Layer 8 of a small transformer language model trained on English Wikipedia (14 layers, counted from 0, width 96).
A neuron's activation on a vector x is SiLU(gate . x) times (in . x), where the dot is the dot product.

Input weights of the MLP neurons that the questions are about. A number n stands for n times 0.0054.
n1 gate: -8 -8 -69 26 -43 -14 34 -16 -20 -22 -12 2 -11 17 -16 30 -1 33 24 23 -20 -11 -10 12 -9 21 -24 -12 15 -39 5 36 14 10 33 10 -31 7 -9 20 -35 34 -12 4 -6 -11 0 34 24 -41 5 3 11 -19 21 10 18 18 -26 17 -11 36 6 -29 -38 -29 12 -5 -18 -4 -4 -7 17 -27 30 -12 -1 9 11 9 -43 36 -3 34 -31 -3 -25 -19 26 -1 -1 19 13 -19 -28 17
n19 gate: -19 -9 15 -12 14 21 -7 -1 -9 -4 -15 -17 -22 -2 6 46 7 -27 -12 -17 -19 -52 22 7 -4 41 -27 -4 22 -7 31 1 10 17 4 -33 -15 28 -26 7 24 -12 -10 -50 6 -36 17 -16 13 9 19 -30 26 24 15 -19 20 -7 -15 31 -15 -24 -41 -1 3 16 3 4 30 -21 42 -4 -38 13 -2 14 -25 28 4 40 -16 -41 10 15 6 11 -1 -7 14 1 -1 9 1 27 11 -23
n24 gate: -10 -12 -18 -16 -15 -6 -23 -35 8 1 -19 22 56 4 -40 4 16 -45 -2 -23 -38 2 -6 31 -17 7 -9 -24 -20 43 -30 3 15 22 -2 -20 -44 -5 -3 7 -10 22 -2 -4 -2 4 -21 -13 37 17 21 -11 -12 11 -10 4 8 29 38 11 2 54 38 -13 -10 -3 28 21 7 47 -13 30 -41 1 14 -16 -6 -12 16 -9 -50 27 14 -58 11 7 -23 -14 3 7 -6 3 34 2 -17 42
n58 gate: -12 -1 -68 22 -24 3 30 -15 1 22 5 19 -18 -4 -11 51 -4 -29 -3 -27 -24 -10 35 18 -26 7 -59 8 13 3 17 30 -30 -38 26 12 -22 -4 -2 16 -3 6 38 3 -40 2 -12 10 -17 -3 -7 -4 -10 12 -40 -4 -3 -9 -3 8 13 -22 6 50 -28 61 49 -19 6 -24 -14 56 -32 25 46 46 -28 6 -8 13 -2 -4 0 -35 22 -9 -22 -20 -34 19 -12 39 6 11 -29 -5
n77 gate: 1 -3 14 -7 13 6 -17 19 -27 40 -20 -50 19 1 17 20 41 -6 -32 13 -7 25 14 21 -12 12 -17 -26 28 -22 17 14 14 -13 -3 10 25 4 0 22 -1 -22 18 0 24 50 -36 49 13 24 14 -36 -20 -36 -33 14 -13 -18 -16 14 -4 57 9 16 -14 -13 11 -24 -3 -44 38 -12 3 -17 -11 -56 -2 9 -10 -27 13 7 22 -3 -3 23 -21 4 1 -45 32 19 -11 -13 -16 -64
n134 gate: -5 18 35 9 -6 -34 17 -22 27 -11 -15 1 -41 -1 -5 -10 -8 -11 -24 -18 15 -9 37 -9 37 -12 -27 4 32 -15 19 20 -27 55 -24 14 23 -3 40 -31 -18 -8 9 18 28 -25 6 -5 20 35 8 -34 34 12 13 3 -52 26 -5 7 30 -11 -48 25 -34 -30 3 11 -1 35 14 3 20 -28 24 19 -18 8 -10 -2 -48 -23 14 -18 11 -30 41 9 -12 -27 13 -1 -47 7 -8 26
n157 gate: 23 9 2 -10 3 17 -44 45 12 6 -15 -4 54 -17 -53 14 -30 -1 3 28 -33 -29 -26 -5 7 -56 -48 19 33 22 -6 2 22 -23 -18 -9 13 -19 30 23 -14 -25 14 42 -7 2 -16 -10 -9 -7 -52 49 33 -12 -5 12 19 -16 18 -5 -31 -32 4 20 -1 -3 40 -29 -18 -6 -11 33 19 48 21 19 17 5 35 -4 4 37 48 0 39 -34 5 -2 -38 -21 -28 -1 -21 25 -5 23
n184 gate: 57 13 -5 30 17 -3 -39 -22 -31 10 -7 -4 7 -25 -5 -10 25 -45 -8 12 7 -7 19 49 14 -8 -10 -11 20 13 -1 -1 13 6 -28 23 31 6 -8 7 1 27 23 10 27 -18 -23 -14 2 20 -1 -21 -30 -11 -44 12 7 6 -40 -3 13 12 -2 14 37 6 -6 21 34 -23 5 -22 -14 51 -25 -36 -5 17 28 7 -48 9 -17 -14 -1 6 26 -28 -15 36 15 -9 -5 -13 -18 7
n221 gate: 11 1 1 -32 -10 14 1 23 6 24 -9 -11 2 11 47 28 3 -34 5 32 -4 -38 9 -11 0 66 12 -18 -30 57 -35 39 -2 3 58 9 -9 44 1 -21 21 9 12 -4 -20 5 -5 0 -17 2 31 -10 -11 7 -1 20 -37 -9 -20 5 -8 -14 11 27 -7 -29 -6 -18 -20 11 -47 -8 -1 -43 -27 -17 -26 -10 -41 13 -36 9 -22 38 26 36 13 20 -4 11 -44 -1 27 -31 11 20
n243 gate: 23 -37 1 30 20 -32 -20 10 51 42 -16 -14 -5 -28 -18 -40 28 -41 -8 29 11 23 5 26 19 -22 9 16 7 25 -22 22 -17 -38 12 -27 -2 26 -9 11 40 -1 -8 -19 9 -35 25 -7 17 13 -9 -41 10 14 14 11 6 3 13 -9 -15 -31 49 -2 -5 11 -20 -1 -41 -5 -4 39 -5 -12 1 16 6 -55 -48 -37 11 -14 -17 -21 19 22 -22 26 -3 1 -12 16 0 -26 22 -11
n1 in: 1 -45 -17 21 -16 -36 -10 -10 8 49 -4 -8 13 14 -21 -18 3 1 -6 -4 -17 -8 20 -13 1 -16 37 37 -11 14 -6 -28 12 -6 40 -5 14 -44 4 38 -3 -7 64 7 -30 -8 -28 8 -3 3 23 22 -22 -23 18 1 -17 -8 41 -17 -23 1 -5 35 1 -9 0 -33 -20 -7 -41 31 11 -8 -29 1 -32 20 -8 17 -5 -5 18 22 -13 3 -3 4 40 39 11 -14 -17 -12 -12 33
n19 in: 27 -4 12 10 -8 4 -10 -51 12 0 -1 -28 -47 22 -24 9 -25 -21 5 24 -18 8 43 -33 16 -19 13 -14 -2 14 -25 9 -23 -10 -27 -11 18 -29 30 -11 4 -21 -26 24 19 1 12 18 4 -19 2 37 -32 3 28 52 1 38 6 -13 -12 -53 17 -16 17 2 17 13 -7 -6 -22 19 3 -8 12 -13 -15 -30 1 -18 12 1 -1 -25 16 11 -3 16 9 18 14 -10 19 -15 48 23
n24 in: -33 2 -10 -20 -18 1 34 4 -9 20 -19 -2 10 -19 21 -12 62 -27 11 -18 -44 12 30 29 -30 4 -11 -19 48 2 21 -20 35 -11 -34 -10 5 -1 66 -26 -31 1 -48 -11 37 -18 -6 -4 17 22 -7 -7 -5 37 20 4 -54 -1 -1 -20 -35 26 6 -4 -2 39 -41 47 -49 -33 -3 20 -9 19 -4 15 -12 -4 -17 13 -33 18 3 -15 34 59 -2 19 -6 -5 18 -31 32 -17 -4 1
n58 in: 14 -10 -52 22 -39 -21 37 -46 23 1 39 44 -29 -15 -2 21 -18 27 -14 -27 -63 -21 8 4 8 -1 -30 -1 29 -20 -12 -34 -33 -28 -22 -13 -3 -1 6 -9 -7 39 0 5 -35 11 -12 11 -4 7 -4 3 35 -15 -21 -8 -25 -3 -7 37 27 5 19 -5 19 52 46 28 -35 -1 -38 7 -22 -10 18 21 9 -14 0 -6 32 15 -35 -24 45 -43 -15 -17 19 44 -4 23 16 -3 9 -11
n77 in: -3 11 7 -3 -35 1 25 3 -10 53 2 -4 -19 -13 22 43 -20 -18 4 -8 -20 3 -25 3 40 10 -3 15 6 1 13 8 -9 15 16 11 31 37 22 25 23 -24 25 14 -23 28 -17 14 -28 -36 5 -4 -49 -18 8 -10 25 -6 -6 8 36 17 13 -10 -10 -50 -17 -10 3 -28 18 -15 12 1 -18 -13 -2 35 7 -5 18 -6 -9 -24 -21 21 -34 62 1 -10 10 -3 -13 7 -34 -47
n134 in: -1 -9 23 -30 5 8 13 -24 -46 0 44 45 -5 10 32 7 -9 34 -30 -31 -11 -10 -14 -26 -15 7 -24 -19 36 -24 28 -16 14 6 -11 9 -12 38 -28 -30 -2 -8 7 -5 9 -12 -3 -7 -36 -10 38 -14 -5 -7 8 3 -1 15 -26 7 -39 -37 9 2 19 5 -12 25 -4 6 18 -17 34 -14 18 0 -38 1 18 -34 16 30 7 37 -9 -11 -37 17 -26 27 -25 63 -16 1 14 38
n157 in: -6 32 12 -17 34 10 -8 -35 5 34 -21 24 23 -50 31 -19 -4 -7 -3 -19 35 7 49 51 20 -69 23 -12 -3 6 -14 -37 1 9 -17 -22 -17 -28 24 9 -21 -7 -15 10 -13 -18 18 -15 0 -18 -17 94 -39 14 -36 -13 5 -16 17 24 -1 2 -47 3 -14 15 -4 6 -28 1 -24 -42 34 -27 -37 31 47 -20 -36 -10 6 5 -48 6 -40 69 23 26 -23 -11 50 -12 6 15 6 -18
n184 in: 0 -29 -14 -40 -16 23 15 -23 -33 30 42 30 28 1 43 -34 -6 24 -59 -1 -31 -15 20 29 30 6 -15 -15 -20 -8 9 17 29 -1 30 -6 27 24 14 29 14 39 22 -13 -31 19 -10 -6 -8 -27 31 51 11 -27 -11 -5 27 17 -10 2 -4 -5 -2 -8 8 11 -21 -10 -19 -16 -41 -15 -26 35 11 13 16 6 -37 -18 33 6 45 -3 17 -36 -18 -14 -11 -39 39 -23 -17 19 11 -12
n221 in: -9 16 -8 6 9 10 33 -17 -32 14 3 39 22 -1 -46 -6 28 -1 14 24 -37 38 16 -19 -28 -2 20 -2 16 29 -11 12 -21 41 -4 -31 16 -3 13 -23 21 -49 28 2 -13 -44 32 7 32 12 1 15 -14 -22 -17 -23 7 10 -19 -26 -1 -39 24 12 7 -5 -20 7 1 -16 -12 21 -2 -16 -10 -12 -15 8 -8 -30 15 4 9 -18 6 -5 -14 -28 -11 42 0 -33 -13 26 -26 29
n243 in: 5 4 28 -31 11 -4 35 21 11 52 -38 13 -17 -19 20 -40 -22 48 -29 1 9 1 8 -12 -25 3 -44 -9 -19 26 -27 34 -9 -5 -18 14 15 -8 -15 13 8 -40 37 -37 -17 50 -10 -11 -5 -7 12 -11 -6 22 22 -15 -6 -9 12 11 -18 -7 -6 0 3 12 -11 -23 -8 25 19 10 0 6 -24 13 9 -41 -31 34 19 3 13 26 41 -7 -6 16 -13 -11 -36 -4 2 35 -42 -37

Each question shows a token from some text and the vector x that enters the MLP there. A number n stands for n times 0.06.

"1": 7 -9 -5 -18 -15 16 -3 -5 -5 -9 -18 -16 13 -1 38 23 -21 -7 25 7 -30 18 -16 -1 4 16 3 2 -17 2 14 -8 12 -17 -30 23 -10 13 -3 10 33 5 -10 19 -15 21 34 -5 0 16 -9 2 18 -18 -13 -17 11 -24 12 17 -15 -3 26 -9 13 -5 -7 5 16 -20 0 9 19 16 -49 14 -1 3 -22 11 16 -11 -34 -24 1 -16 4 -8 22 -4 -19 -24 -8 -5 25 27
Which of these neurons fires most? n1

" Community": -19 -26 -8 13 -10 28 2 -15 -2 -34 31 25 9 5 7 10 -14 38 -3 1 -4 -4 16 1 6 4 -11 29 -29 7 21 2 -9 -20 -9 23 16 -9 -4 -3 6 -11 5 1 1 3 9 5 7 -12 -21 -19 7 -10 -15 15 12 40 24 19 -1 -1 -22 -16 5 17 -15 -1 -15 -44 -1 12 5 -1 -62 -10 -4 -22 8 19 6 -5 -18 -11 3 17 7 -1 13 -11 9 10 -23 -5 19 13
Which two neurons fire most, strongest first? n24, n221

"As": -31 20 -9 6 -3 -26 6 -17 -19 -9 15 -26 28 -19 -5 -3 -3 26 4 9 29 5 -3 -11 -15 10 -32 2 -23 16 -3 -23 -3 -11 10 22 -16 6 1 4 -4 18 -8 27 28 14 1 -17 -21 -23 -13 4 27 -12 -4 -4 23 -18 -9 23 -17 20 -28 -9 -8 11 -12 5 23 -16 15 21 5 5 -12 -16 -17 -6 -8 7 -6 25 -18 8 23 -5 37 5 0 -9 -25 2 8 -13 17 45
Which of these neurons fires most? n77

" cauc": -15 -29 -7 12 16 -18 -3 2 -29 1 59 8 11 -14 18 -2 -16 36 5 -8 -9 -24 1 -1 -23 -11 -13 25 -22 -10 7 4 23 11 -5 4 -4 9 -25 17 4 6 -6 -11 -1 8 47 -3 13 -17 16 2 5 21 -7 19 4 -5 1 22 -3 7 -21 -15 -9 17 -1 -8 -11 0 9 -2 25 17 -29 -24 -7 -11 -16 7 20 -14 9 -23 -15 25 3 27 8 -8 -13 -16 -25 -28 15 5
Which two neurons fire most, strongest first? n221, n24

"s": -14 -28 20 -18 -10 -16 13 -41 1 -7 8 14 16 -28 -7 1 -7 -8 -3 -1 22 16 29 41 -1 20 6 7 -6 1 10 5 22 -27 15 39 13 4 19 -9 12 -11 -9 20 -7 -8 -14 -9 -11 -4 4 -22 -7 -31 4 21 2 16 15 21 -14 2 -32 -14 26 9 -18 -18 2 -37 -9 -16 22 -7 -32 2 13 -14 -3 -3 8 25 2 -10 -2 14 -3 7 18 -15 -16 -7 -8 -12 28 17
The three highest activations, in order: n184, n77, n58

"burn": 5 -6 -8 -16 -24 -2 27 -16 5 -18 14 2 3 25 2 15 -13 6 -10 -1 2 20 9 24 -29 5 -29 50 -8 7 1 7 10 30 -4 -7 10 -12 7 -18 3 12 -1 18 12 2 14 20 5 -3 -37 -12 7 -16 10 10 8 8 -1 -4 -2 2 -31 0 -14 -1 -25 -20 -13 -37 13 4 27 3 -75 -1 -17 -10 -9 -5 9 20 9 -5 -6 -8 10 4 17 2 6 -3 10 6 22 0
Which of these neurons fires most? n1

" ": 21 -31 -3 11 -10 -2 31 4 -9 8 -11 4 24 -11 16 -1 -20 -25 24 6 -3 4 -7 1 10 17 -25 10 -26 -7 14 -39 6 -22 -5 15 -20 -3 13 25 5 -3 25 8 5 0 32 6 -3 -13 -6 -20 -7 11 13 19 9 -9 -1 46 -20 -30 -3 16 11 -2 -24 13 24 11 -2 10 21 -12 -28 17 -18 2 -13 -24 24 2 -17 9 -19 -22 5 5 8 12 -22 -17 -23 -21 20 6
Which of these neurons fires most? n24

" Development": -25 -21 1 18 -13 12 -1 1 4 2 29 8 -5 3 19 -4 1 23 -4 -16 -5 -2 23 -5 -7 1 -12 23 -12 -1 32 -5 -5 -12 -2 3 9 17 2 -6 8 -9 -6 16 23 2 16 16 10 -15 -32 -21 11 -12 -7 6 23 37 25 22 -10 18 -20 -9 21 11 -23 -27 -18 -33 -11 25 -3 11 -50 -24 -8 -1 12 11 4 -10 6 -26 -13 0 9 -16 5 -30 8 -18 -18 4 40 8
Which of these neurons fires most? n19

"z": -12 1 -27 12 -24 3 17 11 19 7 23 -2 9 -7 -2 2 -14 -11 -9 -4 14 -7 4 20 -14 20 -23 25 -14 7 19 -7 -20 -7 -7 -30 7 5 19 9 14 -28 3 -3 11 22 35 -11 15 -11 -15 7 -6 -2 17 2 -13 14 -10 -1 8 25 -11 6 -6 3 -4 -10 14 -49 3 -19 17 -5 -67 7 -10 -37 14 -19 6 20 11 -22 1 -10 3 10 21 8 -10 -4 10 5 27 18
Which of these neurons fires most? n134

"nd": -14 -3 -9 19 -8 5 4 -13 20 12 21 -6 -14 9 -10 6 -6 30 -17 -14 2 14 -1 18 -8 7 -8 23 3 5 -12 -4 -7 3 4 11 -19 12 16 -8 24 -18 -7 7 18 21 45 -15 6 -11 -7 -8 12 -3 -2 16 -27 14 -12 13 -14 8 0 9 -13 7 -20 -13 -7 -45 -5 5 11 3 -53 -33 -23 -18 4 -11 8 -4 -17 -7 21 22 -8 -3 29 22 -30 -9 -8 -3 35 34
Which neuron fires most, and how strongly? n221, at about 1.8

"==": 8 23 16 4 -23 9 -8 2 -17 -19 10 -1 10 -15 14 2 -1 -17 -2 8 -1 -5 18 8 6 -23 18 -6 -7 13 -19 6 -9 11 -20 35 -15 -7 -5 52 -7 -7 -15 -11 -3 -6 -2 17 10 -12 -15 -4 25 37 18 -9 -12 -2 0 34 -10 -25 -19 2 13 0 -9 12 -11 -38 18 14 23 39 -16 15 -16 3 -19 -3 9 20 24 -15 -3 -7 4 -29 -11 -1 6 -17 -29 -20 -20 30
Which two neurons fire most, strongest first? n157, n184

" River": -3 -26 3 13 14 11 16 2 0 -27 43 21 4 7 13 29 -29 30 3 12 -12 3 -4 22 -18 -12 -7 38 -15 16 5 -2 -15 -20 -15 3 -12 3 11 22 -8 -9 0 13 -2 -7 25 3 17 4 -39 -20 -10 18 -13 15 36 17 10 9 -20 3 -25 -9 -6 7 -24 -5 -6 -20 2 11 20 4 -57 -11 -9 -30 6 12 -17 7 6 -17 -3 6 7 -4 -3 -15 -8 3 13 2 -2 -4
Which of these neurons fires most? n157

" as": -20 2 -10 15 -7 -10 -15 -28 -1 -4 18 -15 16 -8 -10 -3 -17 37 -8 -1 30 16 1 -7 -8 1 -19 -4 -18 17 7 -11 -8 -12 0 63 1 12 -1 -7 7 -4 -39 15 14 14 1 -20 -4 -7 -6 -1 16 10 -14 -13 17 -1 -6 40 -34 19 -45 5 9 17 -17 14 17 -20 13 3 20 4 -1 8 -11 2 -18 -20 2 4 -9 23 16 -2 17 -12 -8 12 -33 6 2 -16 5 17
Which of these neurons fires most? n77

"att": -2 -11 2 -1 2 9 4 -16 10 8 7 2 -2 -15 -12 19 -11 27 -2 -5 10 -12 12 -13 -21 2 -7 34 0 12 10 21 -2 11 -5 -12 -6 -9 -3 11 17 -3 -2 12 3 15 34 8 10 -9 -10 -18 -20 -18 11 11 7 11 -27 -23 -12 9 -21 10 11 -5 -24 21 3 -22 -3 -3 13 7 -92 -11 -23 5 -11 -8 12 1 16 -19 0 9 9 1 14 13 -14 -12 15 -10 39 24
Which of these neurons fires most? n221

"9": 33 -30 -2 3 10 8 5 -19 -12 4 0 -22 15 -17 23 25 26 14 2 -3 -21 28 -17 9 -4 -3 -15 -10 -12 11 20 -20 -11 44 -9 -10 6 -24 6 -9 -7 17 -8 25 -15 16 16 -2 23 -2 -39 -9 5 -9 16 -4 -2 -23 1 30 -8 7 12 4 19 10 -18 16 35 -10 -37 -11 18 -1 -37 -11 -22 -3 -13 -11 3 18 2 -12 -1 -8 8 -6 23 -2 -27 13 -11 -8 4 15
Which of these neurons fires most? n24

" He": -12 4 -37 -3 -7 -15 11 -11 -12 15 13 -9 13 -24 -8 -8 1 1 5 14 1 -11 -13 21 -39 9 -28 7 -6 4 20 -8 25 -7 -4 22 15 -12 -23 15 15 4 -6 8 24 18 21 -6 6 -1 -43 19 23 -3 16 -3 -17 17 33 32 -22 -9 -11 -5 -13 -15 -12 -5 1 -25 8 3 -6 -7 -47 2 -5 -3 -33 -23 -2 35 5 4 15 3 0 19 16 4 14 7 4 -15 24 21
Which of these neurons fires most? n1

" youth": -12 -18 -1 3 11 -3 -1 8 -34 -20 -2 9 4 -27 -1 -5 -21 15 23 -3 20 -2 42 -42 4 20 -14 37 -11 3 9 -8 22 -19 0 26 12 -5 20 5 27 -5 -2 4 -2 -5 0 -3 25 -15 -1 -39 -2 6 4 -9 -6 32 10 43 10 8 -9 -16 4 21 -3 -3 19 -37 1 -8 27 -20 -34 2 -11 -12 -10 5 12 20 15 -1 -8 -11 -5 -6 -8 -8 -23 3 -18 -11 0 12
Which neuron fires most, and how strongly? n134, at about 0.37

" on": -3 -3 4 2 3 -1 10 -2 17 3 -11 3 -23 -2 -3 14 -27 6 2 3 9 33 -6 6 -9 25 -5 29 -9 -16 7 0 4 -5 -17 70 3 5 16 -3 -14 7 -29 12 -9 2 -2 -40 31 -42 8 -4 -11 4 18 -13 16 4 12 8 -30 3 -7 6 -30 4 -20 4 -14 -9 -9 12 19 20 -13 -3 -4 -5 -2 -24 -16 23 11 21 -26 15 14 -10 6 26 -18 -30 -6 3 5 -3
Which of these neurons fires most? n1